Layer 2 of a small transformer language model trained on English Wikipedia (16 layers, counted from 0, width 96).
Take only the direct path to the model's output, skipping the later layers: a vector added to the residual stream pushes a token's score in proportion to its dot product with that token's output vector.

Output vectors of the tokens that the questions are about. A number n stands for (n - 128) times 0.021.
"wn": 138, 136, 125, 151, 141, 174, 93, 139, 134, 143, 123, 120, 142, 77, 131, 165, 133, 111, 118, 112, 105, 163, 129, 132, 90, 122, 135, 104, 100, 144, 155, 111, 109, 177, 119, 142, 117, 119, 132, 121, 164, 101, 104, 95, 93, 90, 82, 109, 121, 148, 114, 93, 107, 130, 122, 126, 121, 123, 141, 179, 179, 150, 108, 138, 100, 94, 135, 167, 173, 71, 116, 112, 131, 137, 155, 125, 90, 154, 98, 127, 191, 157, 99, 133, 121, 95, 68, 110, 115, 92, 125, 132, 76, 130, 146, 173
"uation": 144, 127, 111, 116, 164, 71, 104, 154, 96, 97, 103, 150, 102, 103, 137, 149, 135, 90, 119, 176, 124, 141, 80, 79, 159, 130, 107, 140, 92, 158, 157, 103, 107, 147, 104, 121, 76, 170, 91, 163, 152, 104, 119, 147, 108, 158, 117, 101, 171, 108, 103, 95, 83, 145, 108, 131, 94, 118, 120, 141, 158, 182, 119, 101, 124, 130, 140, 108, 127, 101, 124, 178, 173, 102, 148, 123, 107, 156, 105, 173, 106, 108, 113, 93, 139, 132, 115, 89, 126, 99, 125, 145, 121, 141, 107, 143
"eign": 122, 150, 135, 145, 113, 132, 107, 134, 87, 83, 89, 152, 104, 152, 109, 170, 147, 86, 142, 102, 178, 103, 159, 104, 128, 111, 81, 149, 159, 128, 187, 115, 149, 154, 119, 124, 134, 102, 141, 109, 140, 123, 119, 151, 123, 141, 138, 122, 157, 169, 110, 117, 68, 173, 135, 108, 151, 105, 148, 201, 165, 119, 154, 162, 98, 113, 107, 176, 106, 129, 135, 122, 119, 87, 132, 133, 101, 159, 128, 138, 165, 141, 123, 143, 106, 126, 87, 135, 157, 77, 112, 148, 107, 191, 150, 130
"urer": 103, 148, 130, 115, 149, 100, 109, 150, 111, 132, 99, 158, 153, 89, 113, 137, 145, 109, 81, 162, 113, 113, 88, 103, 110, 131, 104, 122, 142, 119, 135, 122, 86, 198, 85, 137, 117, 136, 105, 154, 154, 101, 109, 106, 145, 107, 137, 116, 197, 131, 120, 140, 113, 132, 132, 47, 133, 122, 93, 181, 133, 92, 132, 164, 110, 123, 130, 102, 142, 85, 106, 118, 145, 122, 123, 135, 92, 152, 122, 136, 115, 120, 111, 128, 117, 115, 158, 117, 102, 68, 122, 134, 107, 146, 152, 153
"uments": 93, 158, 104, 146, 110, 101, 100, 166, 125, 122, 145, 102, 123, 153, 162, 151, 130, 111, 158, 161, 92, 167, 82, 115, 122, 164, 93, 142, 60, 127, 141, 114, 95, 116, 130, 126, 117, 129, 132, 114, 146, 93, 120, 157, 91, 140, 95, 110, 159, 151, 123, 88, 69, 137, 123, 150, 94, 137, 124, 124, 127, 176, 143, 129, 156, 125, 162, 145, 126, 83, 72, 179, 140, 100, 175, 134, 83, 119, 166, 124, 157, 104, 118, 123, 117, 146, 111, 98, 153, 83, 118, 145, 68, 149, 120, 119
"ell": 127, 123, 137, 141, 128, 117, 140, 116, 118, 121, 128, 146, 114, 142, 128, 123, 125, 99, 132, 118, 129, 105, 110, 113, 123, 124, 107, 135, 146, 147, 100, 103, 153, 121, 161, 124, 104, 106, 80, 120, 121, 111, 109, 139, 123, 136, 133, 133, 156, 142, 77, 120, 141, 119, 118, 126, 125, 143, 114, 95, 103, 163, 182, 131, 101, 150, 131, 142, 153, 150, 103, 124, 144, 124, 130, 115, 114, 106, 137, 109, 102, 123, 105, 155, 91, 139, 156, 132, 147, 110, 142, 130, 136, 127, 125, 154
"iam": 123, 143, 140, 119, 137, 143, 142, 109, 111, 123, 136, 148, 99, 150, 138, 132, 126, 132, 147, 100, 125, 138, 109, 106, 146, 136, 105, 119, 152, 122, 155, 152, 130, 126, 106, 143, 115, 116, 144, 162, 131, 95, 127, 123, 122, 150, 112, 116, 149, 147, 112, 99, 92, 149, 120, 79, 126, 140, 81, 131, 115, 178, 125, 93, 136, 109, 96, 122, 130, 115, 141, 136, 147, 120, 148, 112, 117, 150, 112, 139, 140, 129, 161, 140, 98, 150, 179, 128, 171, 116, 126, 129, 83, 147, 150, 124
"6": 73, 167, 176, 102, 154, 146, 70, 223, 73, 115, 70, 179, 54, 135, 115, 205, 181, 89, 96, 181, 108, 167, 56, 94, 172, 153, 74, 180, 59, 134, 159, 105, 91, 156, 97, 175, 155, 77, 98, 142, 157, 71, 113, 143, 84, 127, 68, 139, 206, 183, 52, 98, 35, 187, 152, 63, 162, 75, 116, 164, 171, 135, 103, 168, 106, 21, 114, 167, 123, 88, 48, 172, 192, 108, 169, 159, 81, 161, 116, 189, 99, 70, 132, 138, 122, 95, 68, 106, 107, 5, 130, 168, 75, 180, 166, 170
"°": 131, 131, 132, 135, 111, 136, 111, 145, 107, 81, 132, 153, 133, 102, 101, 138, 139, 137, 145, 170, 114, 102, 131, 120, 126, 131, 118, 166, 96, 130, 100, 118, 112, 107, 135, 149, 133, 134, 148, 110, 101, 109, 145, 162, 156, 113, 90, 105, 126, 166, 94, 107, 69, 127, 102, 139, 142, 106, 101, 126, 142, 108, 124, 126, 144, 115, 152, 134, 110, 155, 102, 165, 115, 105, 134, 149, 79, 139, 146, 172, 137, 78, 127, 127, 119, 106, 144, 108, 118, 113, 90, 128, 134, 140, 146, 155
"estival": 118, 140, 140, 118, 151, 137, 119, 142, 109, 99, 136, 155, 77, 154, 142, 144, 132, 105, 91, 104, 153, 144, 72, 86, 187, 177, 103, 146, 58, 149, 115, 134, 115, 163, 121, 136, 144, 93, 131, 147, 158, 99, 126, 135, 130, 125, 138, 131, 139, 131, 95, 109, 127, 144, 136, 86, 177, 80, 143, 182, 140, 130, 140, 172, 134, 125, 116, 138, 134, 142, 130, 156, 163, 91, 143, 172, 64, 141, 138, 140, 99, 138, 114, 185, 150, 123, 109, 109, 123, 85, 118, 143, 98, 131, 124, 150
"imate": 76, 177, 152, 160, 133, 110, 116, 124, 100, 102, 157, 118, 135, 128, 119, 170, 132, 85, 140, 170, 146, 112, 116, 121, 159, 165, 129, 123, 88, 135, 126, 95, 123, 154, 111, 116, 142, 138, 169, 118, 94, 100, 153, 106, 124, 145, 154, 136, 172, 142, 112, 109, 85, 119, 97, 123, 147, 116, 122, 181, 159, 149, 130, 118, 131, 116, 98, 104, 140, 110, 99, 140, 164, 91, 132, 107, 121, 121, 110, 191, 102, 123, 93, 100, 112, 143, 111, 108, 118, 102, 122, 148, 138, 140, 131, 151
"|---|---|": 94, 135, 185, 111, 131, 89, 103, 128, 124, 146, 117, 131, 107, 132, 161, 190, 142, 113, 104, 142, 155, 130, 124, 153, 175, 137, 109, 128, 133, 144, 116, 118, 116, 148, 113, 125, 96, 137, 138, 115, 137, 87, 137, 141, 99, 107, 65, 98, 156, 131, 113, 138, 111, 135, 114, 133, 170, 114, 120, 175, 145, 124, 103, 173, 68, 87, 158, 139, 140, 65, 129, 171, 162, 82, 155, 149, 136, 181, 114, 197, 78, 130, 91, 143, 106, 127, 137, 118, 75, 89, 131, 147, 129, 122, 106, 177
" Airport": 91, 160, 97, 132, 114, 132, 111, 150, 125, 81, 93, 149, 122, 122, 122, 171, 127, 133, 109, 154, 125, 143, 70, 100, 139, 161, 106, 125, 87, 131, 129, 101, 139, 100, 115, 157, 129, 108, 131, 104, 158, 118, 96, 125, 107, 137, 95, 142, 158, 116, 64, 115, 84, 145, 127, 126, 175, 112, 79, 130, 168, 143, 83, 127, 123, 123, 94, 163, 122, 138, 105, 162, 152, 116, 146, 173, 132, 153, 141, 146, 142, 95, 91, 118, 139, 99, 101, 119, 130, 103, 143, 139, 111, 132, 146, 186
"ordin": 113, 137, 112, 145, 110, 123, 105, 136, 151, 120, 85, 108, 154, 126, 172, 182, 131, 133, 115, 140, 122, 134, 77, 108, 103, 99, 115, 135, 147, 151, 146, 105, 106, 159, 155, 165, 113, 142, 103, 125, 129, 101, 101, 175, 120, 110, 86, 145, 161, 136, 147, 131, 114, 158, 149, 123, 113, 91, 128, 155, 133, 84, 115, 143, 125, 126, 175, 127, 152, 132, 117, 143, 138, 116, 122, 135, 118, 179, 143, 154, 99, 123, 113, 110, 105, 136, 102, 136, 97, 112, 119, 138, 136, 153, 134, 145
"c": 132, 162, 85, 108, 120, 107, 124, 126, 149, 118, 131, 111, 111, 122, 116, 126, 125, 121, 170, 112, 124, 128, 163, 130, 124, 135, 129, 122, 103, 109, 141, 138, 129, 78, 168, 107, 120, 155, 147, 125, 119, 123, 114, 123, 126, 159, 129, 134, 134, 120, 151, 131, 126, 124, 128, 137, 112, 121, 147, 105, 126, 125, 144, 129, 113, 138, 109, 157, 125, 139, 105, 114, 164, 120, 119, 111, 127, 120, 73, 82, 121, 132, 138, 141, 129, 117, 123, 119, 153, 121, 100, 125, 137, 145, 147, 105
"ics": 75, 118, 146, 86, 94, 129, 97, 127, 91, 78, 159, 172, 84, 159, 109, 170, 130, 108, 120, 142, 122, 147, 103, 141, 138, 121, 158, 132, 132, 102, 111, 96, 116, 154, 111, 115, 143, 93, 112, 145, 123, 116, 122, 127, 141, 151, 119, 137, 126, 145, 117, 108, 98, 161, 113, 101, 119, 112, 121, 139, 101, 159, 111, 161, 118, 138, 162, 122, 122, 121, 116, 124, 122, 132, 132, 134, 151, 195, 138, 107, 103, 126, 104, 141, 126, 103, 92, 117, 155, 95, 124, 135, 148, 155, 110, 111
"ired": 147, 140, 146, 130, 137, 129, 114, 129, 97, 151, 93, 159, 108, 109, 72, 137, 135, 98, 106, 112, 158, 119, 72, 113, 133, 145, 166, 136, 107, 120, 104, 162, 151, 144, 107, 118, 136, 112, 123, 191, 170, 103, 115, 117, 127, 131, 116, 154, 130, 166, 86, 136, 123, 109, 110, 117, 107, 123, 148, 180, 141, 152, 126, 159, 124, 150, 115, 183, 169, 104, 89, 153, 112, 102, 138, 131, 99, 140, 102, 115, 90, 99, 81, 129, 149, 143, 94, 132, 118, 106, 110, 140, 106, 160, 149, 178
"ership": 79, 112, 104, 166, 128, 64, 100, 149, 66, 89, 106, 151, 87, 186, 154, 184, 139, 125, 110, 128, 125, 147, 111, 90, 108, 99, 124, 173, 76, 98, 118, 109, 115, 135, 122, 154, 117, 115, 129, 134, 122, 109, 126, 151, 116, 130, 156, 112, 134, 161, 79, 113, 88, 130, 122, 113, 135, 101, 46, 180, 136, 120, 132, 133, 122, 65, 116, 144, 97, 110, 110, 137, 136, 157, 147, 135, 90, 147, 126, 128, 116, 106, 157, 75, 109, 103, 155, 179, 126, 112, 149, 146, 99, 144, 123, 116
"antry": 75, 88, 128, 128, 143, 133, 90, 175, 88, 117, 132, 161, 141, 117, 126, 127, 130, 119, 76, 116, 110, 151, 119, 139, 120, 119, 135, 132, 103, 127, 156, 106, 140, 151, 65, 132, 111, 100, 102, 135, 127, 103, 112, 124, 96, 110, 119, 130, 166, 131, 119, 119, 132, 143, 134, 106, 139, 85, 118, 203, 196, 145, 134, 133, 134, 121, 135, 123, 127, 125, 90, 123, 149, 134, 136, 134, 100, 166, 136, 136, 89, 118, 182, 127, 126, 121, 166, 127, 121, 88, 129, 146, 118, 157, 167, 99
"all": 109, 125, 151, 136, 97, 125, 128, 132, 128, 129, 117, 94, 127, 151, 116, 111, 124, 115, 118, 111, 120, 118, 109, 120, 156, 92, 144, 148, 145, 116, 111, 142, 142, 115, 149, 133, 135, 121, 118, 136, 116, 113, 133, 140, 140, 111, 101, 101, 104, 144, 84, 132, 139, 115, 131, 103, 175, 124, 123, 108, 97, 156, 138, 168, 113, 145, 140, 155, 117, 119, 118, 146, 144, 91, 122, 108, 126, 102, 108, 136, 107, 110, 169, 114, 133, 117, 166, 140, 159, 99, 121, 131, 110, 109, 166, 119
"hest": 123, 155, 150, 116, 99, 142, 115, 157, 164, 160, 92, 131, 84, 110, 161, 152, 142, 125, 110, 81, 110, 135, 104, 105, 143, 123, 162, 172, 100, 123, 173, 144, 73, 128, 96, 149, 144, 112, 89, 153, 124, 96, 94, 141, 114, 147, 125, 136, 151, 120, 103, 79, 137, 117, 145, 74, 125, 80, 100, 125, 139, 179, 155, 153, 111, 113, 158, 144, 174, 90, 99, 157, 140, 151, 139, 133, 63, 124, 172, 166, 130, 110, 117, 103, 143, 133, 122, 152, 93, 95, 117, 137, 93, 197, 154, 167

Each question shows what one neuron of this layer's MLP adds at an activation of 1. A number n stands for (n - 128) times 0.0082.

n104: 94, 148, 110, 145, 167, 160, 124, 181, 114, 125, 109, 97, 77, 179, 111, 126, 145, 91, 126, 94, 137, 132, 102, 149, 116, 129, 128, 151, 122, 165, 130, 174, 113, 154, 131, 93, 124, 113, 139, 132, 103, 180, 129, 155, 141, 126, 139, 139, 121, 135, 121, 134, 120, 114, 118, 95, 159, 98, 123, 120, 129, 133, 116, 124, 118, 160, 142, 127, 146, 139, 148, 155, 165, 124, 144, 134, 87, 127, 210, 113, 93, 139, 137, 116, 168, 113, 150, 127, 142, 203, 131, 102, 111, 142, 97, 155
Pushed up most: "estival"

n293: 150, 150, 98, 114, 127, 109, 123, 145, 173, 110, 146, 105, 106, 106, 131, 79, 121, 153, 122, 119, 163, 125, 158, 129, 102, 153, 130, 130, 168, 118, 145, 122, 154, 163, 101, 112, 129, 146, 181, 142, 106, 88, 106, 119, 113, 143, 114, 116, 132, 102, 142, 122, 136, 146, 129, 133, 120, 141, 107, 116, 125, 153, 133, 90, 138, 113, 110, 132, 156, 160, 133, 140, 146, 133, 152, 84, 127, 93, 161, 108, 129, 120, 153, 114, 99, 144, 152, 146, 150, 150, 135, 107, 128, 139, 146, 137
Pushed up most: "iam"

n342: 127, 106, 151, 130, 89, 118, 83, 145, 143, 138, 139, 149, 105, 123, 154, 114, 91, 82, 104, 108, 164, 146, 165, 140, 132, 175, 135, 83, 81, 147, 114, 154, 113, 117, 124, 180, 117, 156, 133, 129, 130, 120, 135, 140, 126, 121, 145, 165, 152, 123, 152, 150, 112, 150, 145, 156, 150, 103, 176, 169, 140, 141, 134, 72, 149, 162, 152, 97, 91, 148, 107, 133, 125, 225, 78, 146, 67, 120, 102, 108, 128, 113, 133, 180, 117, 158, 143, 155, 171, 162, 130, 102, 129, 126, 95, 187
Which three tokens does it push up most, strongest first? "estival", "antry", "c"

n238: 150, 101, 117, 113, 142, 73, 138, 106, 171, 138, 100, 135, 111, 133, 113, 147, 196, 138, 150, 128, 134, 115, 156, 102, 156, 122, 103, 124, 182, 152, 165, 130, 107, 131, 102, 117, 81, 120, 131, 115, 143, 160, 95, 100, 120, 124, 125, 121, 152, 108, 109, 122, 84, 99, 110, 141, 125, 88, 118, 131, 143, 171, 105, 140, 94, 126, 150, 110, 177, 133, 112, 129, 101, 157, 133, 148, 74, 158, 145, 122, 111, 133, 191, 130, 188, 179, 159, 209, 113, 33, 156, 131, 176, 129, 140, 107
Pushed up most: "hest"

n49: 166, 141, 142, 109, 150, 126, 148, 99, 153, 87, 120, 102, 100, 119, 144, 93, 105, 118, 100, 124, 129, 111, 132, 111, 97, 138, 145, 167, 135, 153, 134, 112, 167, 132, 136, 106, 106, 144, 126, 126, 100, 139, 174, 136, 129, 122, 119, 121, 138, 125, 131, 152, 139, 94, 130, 160, 105, 136, 97, 115, 114, 147, 109, 98, 143, 161, 154, 145, 111, 144, 101, 151, 121, 140, 96, 138, 101, 137, 155, 87, 121, 143, 139, 111, 105, 137, 120, 107, 154, 132, 141, 128, 167, 124, 135, 119
Pushed up most: "ell"

n234: 117, 140, 144, 127, 106, 120, 98, 150, 138, 165, 149, 129, 122, 110, 138, 129, 184, 150, 152, 149, 124, 153, 100, 89, 117, 145, 134, 151, 139, 157, 165, 126, 120, 136, 103, 119, 123, 127, 118, 142, 130, 138, 121, 120, 133, 106, 159, 96, 148, 103, 95, 113, 121, 140, 107, 114, 140, 100, 134, 127, 107, 138, 135, 98, 104, 131, 129, 144, 138, 121, 119, 121, 127, 110, 97, 156, 107, 137, 135, 120, 115, 132, 129, 123, 155, 144, 97, 99, 121, 137, 156, 108, 83, 115, 111, 137
Pushed down most: "c"

n344: 170, 150, 149, 109, 143, 127, 148, 115, 114, 148, 121, 115, 118, 118, 128, 131, 115, 129, 126, 151, 120, 127, 149, 132, 102, 128, 126, 122, 143, 134, 151, 118, 162, 142, 115, 127, 137, 135, 137, 144, 128, 106, 103, 110, 110, 122, 118, 131, 115, 141, 138, 120, 140, 117, 107, 135, 140, 129, 129, 120, 117, 141, 104, 106, 116, 140, 145, 131, 123, 121, 138, 137, 114, 109, 136, 123, 136, 143, 128, 119, 154, 144, 145, 138, 118, 135, 131, 107, 98, 161, 134, 142, 134, 147, 136, 143
Pushed up most: "wn"

n11: 83, 167, 139, 119, 132, 94, 132, 77, 127, 163, 127, 148, 39, 115, 121, 112, 108, 137, 152, 150, 153, 103, 97, 150, 134, 118, 105, 150, 144, 147, 107, 179, 93, 91, 166, 94, 163, 153, 108, 111, 149, 123, 135, 90, 144, 64, 141, 139, 141, 100, 129, 92, 117, 81, 120, 148, 167, 97, 108, 142, 135, 101, 112, 145, 107, 118, 124, 172, 167, 118, 127, 142, 140, 78, 165, 121, 112, 160, 120, 119, 163, 94, 161, 87, 122, 129, 135, 91, 122, 127, 135, 123, 151, 155, 143, 177
Pushed down most: "antry"

n63: 118, 124, 121, 136, 123, 132, 130, 126, 123, 180, 147, 124, 178, 128, 105, 150, 106, 141, 112, 162, 125, 114, 167, 123, 118, 126, 151, 100, 131, 117, 132, 169, 137, 93, 98, 116, 140, 145, 98, 131, 155, 108, 63, 122, 139, 147, 132, 123, 102, 162, 140, 144, 103, 127, 93, 147, 104, 56, 132, 111, 149, 135, 172, 120, 109, 98, 68, 97, 124, 122, 125, 148, 164, 160, 162, 120, 147, 114, 100, 180, 138, 126, 134, 98, 153, 144, 140, 100, 135, 111, 102, 120, 113, 132, 149, 154
Pushed up most: "imate"

n158: 121, 134, 143, 139, 143, 158, 167, 104, 107, 136, 97, 164, 111, 151, 163, 109, 152, 141, 134, 80, 137, 52, 144, 126, 148, 114, 113, 135, 164, 155, 109, 89, 158, 109, 134, 109, 132, 131, 135, 137, 143, 134, 189, 105, 149, 148, 101, 144, 146, 126, 101, 120, 152, 117, 165, 105, 116, 168, 129, 128, 99, 134, 181, 138, 108, 137, 107, 164, 116, 131, 99, 99, 99, 127, 90, 98, 178, 107, 146, 142, 110, 141, 101, 153, 136, 137, 143, 137, 120, 89, 142, 124, 160, 122, 151, 152
Pushed down most: "uments"

n70: 122, 167, 81, 140, 159, 134, 94, 66, 169, 183, 159, 126, 100, 131, 118, 119, 142, 121, 161, 134, 141, 144, 148, 193, 115, 173, 127, 151, 62, 186, 105, 86, 133, 139, 77, 152, 75, 127, 98, 137, 105, 155, 170, 125, 113, 132, 186, 147, 165, 184, 114, 168, 147, 129, 137, 94, 130, 136, 91, 98, 153, 128, 156, 159, 208, 95, 143, 133, 116, 148, 165, 147, 164, 131, 128, 121, 155, 63, 145, 185, 102, 119, 103, 138, 144, 107, 125, 188, 188, 97, 129, 123, 198, 95, 149, 154
Which three tokens does it push up most, strongest first? "imate", "ell", "estival"

n153: 142, 115, 122, 130, 152, 127, 108, 141, 113, 107, 103, 113, 158, 114, 90, 113, 138, 115, 106, 147, 112, 143, 99, 111, 119, 121, 182, 105, 126, 104, 124, 143, 125, 130, 127, 141, 116, 124, 112, 156, 141, 142, 124, 142, 120, 130, 156, 102, 174, 141, 140, 142, 64, 138, 125, 142, 90, 77, 103, 107, 147, 102, 143, 96, 116, 147, 130, 119, 129, 152, 121, 176, 136, 113, 142, 122, 124, 119, 120, 126, 153, 152, 145, 94, 127, 90, 126, 110, 135, 96, 158, 117, 131, 136, 116, 108
Pushed up most: "uation"

n246: 135, 66, 108, 114, 92, 158, 133, 159, 162, 144, 161, 124, 131, 148, 147, 110, 129, 128, 89, 151, 145, 105, 142, 93, 139, 162, 153, 144, 119, 120, 128, 81, 174, 118, 106, 131, 120, 98, 142, 109, 118, 146, 170, 134, 87, 131, 74, 107, 190, 129, 120, 121, 108, 147, 141, 121, 120, 157, 74, 114, 103, 155, 52, 118, 138, 130, 108, 122, 150, 194, 169, 112, 149, 97, 102, 172, 131, 143, 146, 123, 97, 123, 75, 165, 117, 154, 109, 109, 107, 108, 145, 165, 113, 107, 100, 132
Pushed down most: "c"

n76: 153, 117, 103, 91, 86, 148, 124, 117, 147, 111, 124, 136, 119, 112, 92, 135, 107, 145, 123, 137, 138, 130, 155, 104, 99, 139, 129, 152, 125, 116, 99, 114, 101, 97, 140, 126, 148, 118, 102, 112, 156, 113, 95, 100, 125, 143, 121, 130, 129, 121, 173, 59, 151, 164, 114, 161, 117, 188, 142, 144, 141, 138, 150, 97, 133, 115, 131, 167, 109, 151, 127, 84, 150, 135, 112, 158, 177, 125, 104, 96, 108, 176, 74, 148, 129, 127, 95, 129, 137, 205, 109, 154, 126, 160, 141, 103
Pushed up most: "c"

n132: 101, 177, 140, 104, 136, 144, 177, 90, 109, 166, 145, 93, 115, 157, 104, 153, 103, 79, 137, 123, 96, 96, 94, 100, 124, 165, 96, 98, 107, 91, 84, 175, 69, 66, 164, 178, 170, 119, 89, 139, 111, 124, 85, 103, 139, 155, 154, 117, 134, 144, 78, 122, 151, 199, 195, 111, 127, 106, 136, 148, 141, 148, 101, 92, 86, 113, 160, 47, 188, 104, 131, 143, 150, 121, 131, 104, 176, 103, 98, 135, 151, 129, 144, 181, 141, 144, 70, 123, 72, 145, 124, 92, 124, 110, 107, 146
Pushed down most: "antry"

n264: 155, 170, 130, 124, 175, 105, 126, 122, 106, 120, 113, 130, 134, 86, 101, 145, 105, 68, 129, 108, 141, 107, 102, 162, 166, 140, 107, 163, 147, 93, 142, 113, 112, 130, 125, 103, 128, 153, 133, 109, 141, 117, 139, 150, 118, 183, 87, 137, 157, 114, 122, 128, 150, 111, 151, 166, 86, 114, 126, 92, 140, 147, 174, 108, 136, 137, 94, 114, 91, 113, 89, 140, 118, 139, 164, 154, 140, 113, 145, 126, 113, 111, 54, 124, 161, 98, 98, 133, 151, 181, 141, 149, 72, 100, 127, 127
Pushed down most: "antry"

n5: 99, 89, 111, 152, 168, 152, 63, 102, 130, 161, 123, 147, 162, 108, 108, 131, 161, 93, 156, 144, 150, 138, 162, 166, 125, 148, 148, 122, 121, 83, 110, 130, 164, 188, 109, 146, 119, 149, 127, 126, 107, 131, 156, 129, 149, 72, 127, 110, 140, 136, 135, 148, 128, 127, 154, 136, 141, 150, 103, 120, 131, 133, 117, 127, 153, 129, 105, 142, 101, 134, 149, 100, 93, 110, 104, 96, 135, 129, 129, 121, 149, 120, 119, 150, 134, 97, 152, 130, 128, 126, 123, 102, 125, 132, 148, 115
Pushed down most: "hest"

n271: 148, 132, 112, 123, 93, 104, 139, 121, 108, 137, 146, 154, 122, 112, 150, 130, 137, 153, 165, 129, 161, 135, 169, 112, 151, 148, 142, 137, 117, 138, 134, 133, 134, 166, 126, 182, 141, 167, 122, 131, 138, 145, 143, 111, 118, 107, 160, 138, 101, 157, 131, 116, 159, 114, 145, 96, 123, 86, 123, 121, 149, 129, 107, 152, 114, 117, 103, 123, 114, 118, 120, 130, 92, 134, 141, 147, 162, 135, 160, 145, 119, 132, 137, 98, 139, 106, 127, 172, 156, 155, 129, 130, 160, 132, 143, 122
Which two tokens does it push up most, strongest first? "ership", "hest"

n287: 133, 107, 134, 123, 147, 103, 97, 127, 126, 91, 138, 128, 135, 132, 162, 118, 142, 121, 117, 135, 143, 125, 118, 125, 91, 125, 149, 142, 119, 121, 150, 158, 114, 126, 102, 137, 127, 156, 137, 148, 115, 91, 156, 133, 138, 119, 122, 114, 105, 103, 132, 146, 141, 95, 99, 151, 93, 126, 136, 126, 157, 166, 80, 127, 131, 90, 133, 107, 78, 114, 134, 157, 141, 126, 128, 81, 154, 137, 127, 157, 102, 115, 97, 149, 105, 148, 155, 116, 162, 146, 112, 151, 100, 118, 150, 155
Which two tokens does it push up most, strongest first? "uation", "|---|---|"

n261: 112, 142, 120, 102, 151, 90, 154, 121, 140, 106, 150, 159, 131, 141, 78, 99, 114, 119, 129, 116, 159, 151, 130, 128, 157, 89, 161, 107, 126, 103, 97, 99, 160, 126, 147, 122, 94, 152, 140, 130, 101, 133, 108, 97, 144, 175, 134, 145, 131, 109, 140, 115, 100, 139, 142, 141, 139, 124, 102, 131, 149, 116, 144, 130, 161, 110, 129, 126, 100, 117, 132, 101, 147, 146, 129, 133, 91, 124, 98, 103, 113, 133, 119, 120, 116, 133, 118, 114, 138, 114, 112, 107, 165, 142, 127, 141
Pushed up most: "c"

n318: 127, 92, 83, 145, 129, 103, 110, 141, 159, 126, 104, 148, 98, 130, 115, 145, 124, 161, 94, 128, 138, 151, 129, 143, 104, 134, 135, 136, 108, 145, 144, 112, 148, 171, 155, 109, 123, 144, 146, 130, 145, 154, 137, 90, 130, 126, 131, 119, 91, 87, 101, 157, 138, 103, 115, 103, 131, 131, 119, 105, 100, 132, 127, 128, 122, 92, 157, 177, 176, 152, 142, 150, 124, 99, 94, 100, 141, 133, 145, 138, 109, 88, 112, 105, 130, 142, 156, 127, 164, 152, 118, 87, 133, 133, 146, 95
Pushed down most: "6"

n130: 130, 154, 137, 129, 150, 149, 121, 129, 136, 130, 129, 125, 119, 138, 124, 123, 57, 124, 117, 144, 121, 108, 160, 126, 104, 123, 135, 131, 114, 99, 129, 156, 168, 177, 109, 119, 106, 89, 131, 127, 129, 152, 135, 133, 135, 133, 134, 115, 151, 140, 119, 121, 87, 136, 149, 145, 156, 117, 138, 122, 129, 68, 136, 157, 108, 124, 148, 143, 172, 136, 154, 124, 131, 138, 113, 178, 166, 173, 168, 121, 135, 128, 123, 122, 125, 156, 130, 132, 110, 112, 136, 121, 127, 121, 127, 116
Pushed down most: "uation"

n302: 118, 131, 111, 132, 144, 134, 141, 129, 108, 107, 149, 139, 126, 131, 171, 143, 159, 126, 163, 124, 115, 82, 181, 119, 129, 141, 125, 158, 132, 144, 99, 149, 144, 117, 94, 105, 146, 156, 167, 107, 104, 132, 120, 110, 125, 209, 133, 130, 121, 140, 139, 138, 89, 126, 114, 152, 183, 114, 111, 83, 115, 92, 123, 127, 138, 99, 116, 126, 137, 125, 105, 109, 145, 122, 83, 135, 120, 134, 153, 192, 94, 122, 122, 129, 136, 138, 134, 123, 161, 95, 132, 170, 128, 108, 124, 137
Pushed up most: "imate"

n186: 90, 149, 146, 90, 105, 152, 85, 124, 87, 102, 136, 133, 134, 149, 151, 118, 124, 82, 133, 153, 101, 159, 127, 174, 161, 136, 134, 99, 143, 96, 188, 143, 146, 91, 138, 139, 104, 105, 129, 175, 140, 140, 148, 172, 123, 148, 132, 111, 165, 95, 133, 151, 149, 120, 170, 114, 119, 143, 166, 147, 121, 179, 103, 108, 156, 153, 133, 112, 161, 94, 139, 137, 137, 110, 172, 129, 147, 114, 126, 113, 175, 166, 111, 101, 134, 146, 151, 153, 105, 160, 142, 166, 66, 134, 100, 190
Pushed down most: "°"

n329: 166, 151, 143, 90, 115, 46, 166, 130, 116, 146, 151, 122, 116, 147, 143, 126, 113, 135, 130, 135, 99, 180, 173, 148, 106, 145, 168, 137, 144, 181, 106, 174, 88, 135, 76, 92, 123, 129, 104, 171, 141, 173, 158, 140, 126, 105, 107, 149, 101, 129, 107, 113, 139, 130, 120, 159, 203, 86, 148, 138, 145, 150, 133, 140, 150, 124, 139, 144, 135, 99, 145, 140, 103, 133, 149, 138, 102, 173, 137, 129, 91, 132, 108, 109, 80, 62, 128, 105, 136, 146, 162, 120, 172, 139, 130, 149
Pushed up most: "|---|---|"

n37: 105, 136, 113, 95, 179, 115, 136, 128, 127, 112, 121, 125, 161, 125, 159, 137, 174, 119, 144, 145, 150, 132, 121, 131, 114, 161, 119, 110, 115, 108, 151, 64, 150, 116, 129, 116, 136, 142, 156, 144, 93, 170, 144, 108, 166, 111, 161, 93, 136, 121, 112, 107, 51, 114, 128, 145, 122, 178, 153, 132, 153, 73, 102, 112, 152, 157, 157, 118, 103, 157, 114, 139, 107, 59, 111, 141, 134, 123, 147, 133, 142, 94, 160, 62, 137, 114, 161, 173, 131, 146, 124, 153, 83, 136, 187, 171
Which three tokens does it push up most, strongest first? "°", "imate", " Airport"

n77: 104, 169, 104, 178, 157, 158, 117, 102, 134, 94, 91, 182, 122, 109, 60, 89, 82, 121, 69, 175, 70, 138, 129, 126, 102, 160, 124, 106, 133, 158, 90, 137, 142, 140, 163, 101, 111, 146, 135, 122, 120, 92, 92, 80, 116, 147, 128, 160, 125, 99, 161, 159, 173, 117, 121, 141, 80, 155, 194, 148, 182, 107, 155, 104, 126, 111, 164, 143, 150, 148, 126, 95, 68, 171, 131, 138, 128, 133, 137, 125, 144, 126, 122, 173, 128, 112, 131, 139, 129, 166, 135, 124, 111, 93, 136, 145
Pushed down most: "6"

n62: 159, 90, 94, 183, 169, 132, 106, 159, 139, 102, 159, 164, 111, 172, 139, 114, 104, 110, 122, 114, 91, 148, 139, 120, 127, 163, 135, 118, 97, 113, 117, 106, 74, 119, 119, 154, 133, 143, 129, 178, 163, 174, 126, 180, 103, 137, 121, 126, 117, 67, 136, 125, 110, 142, 101, 93, 80, 134, 140, 125, 87, 142, 132, 148, 136, 133, 107, 122, 131, 110, 99, 168, 148, 150, 135, 129, 164, 109, 119, 116, 138, 119, 120, 164, 124, 79, 80, 124, 167, 116, 135, 99, 135, 90, 118, 115
Which two tokens does it push up most, strongest first? "uments", "uation"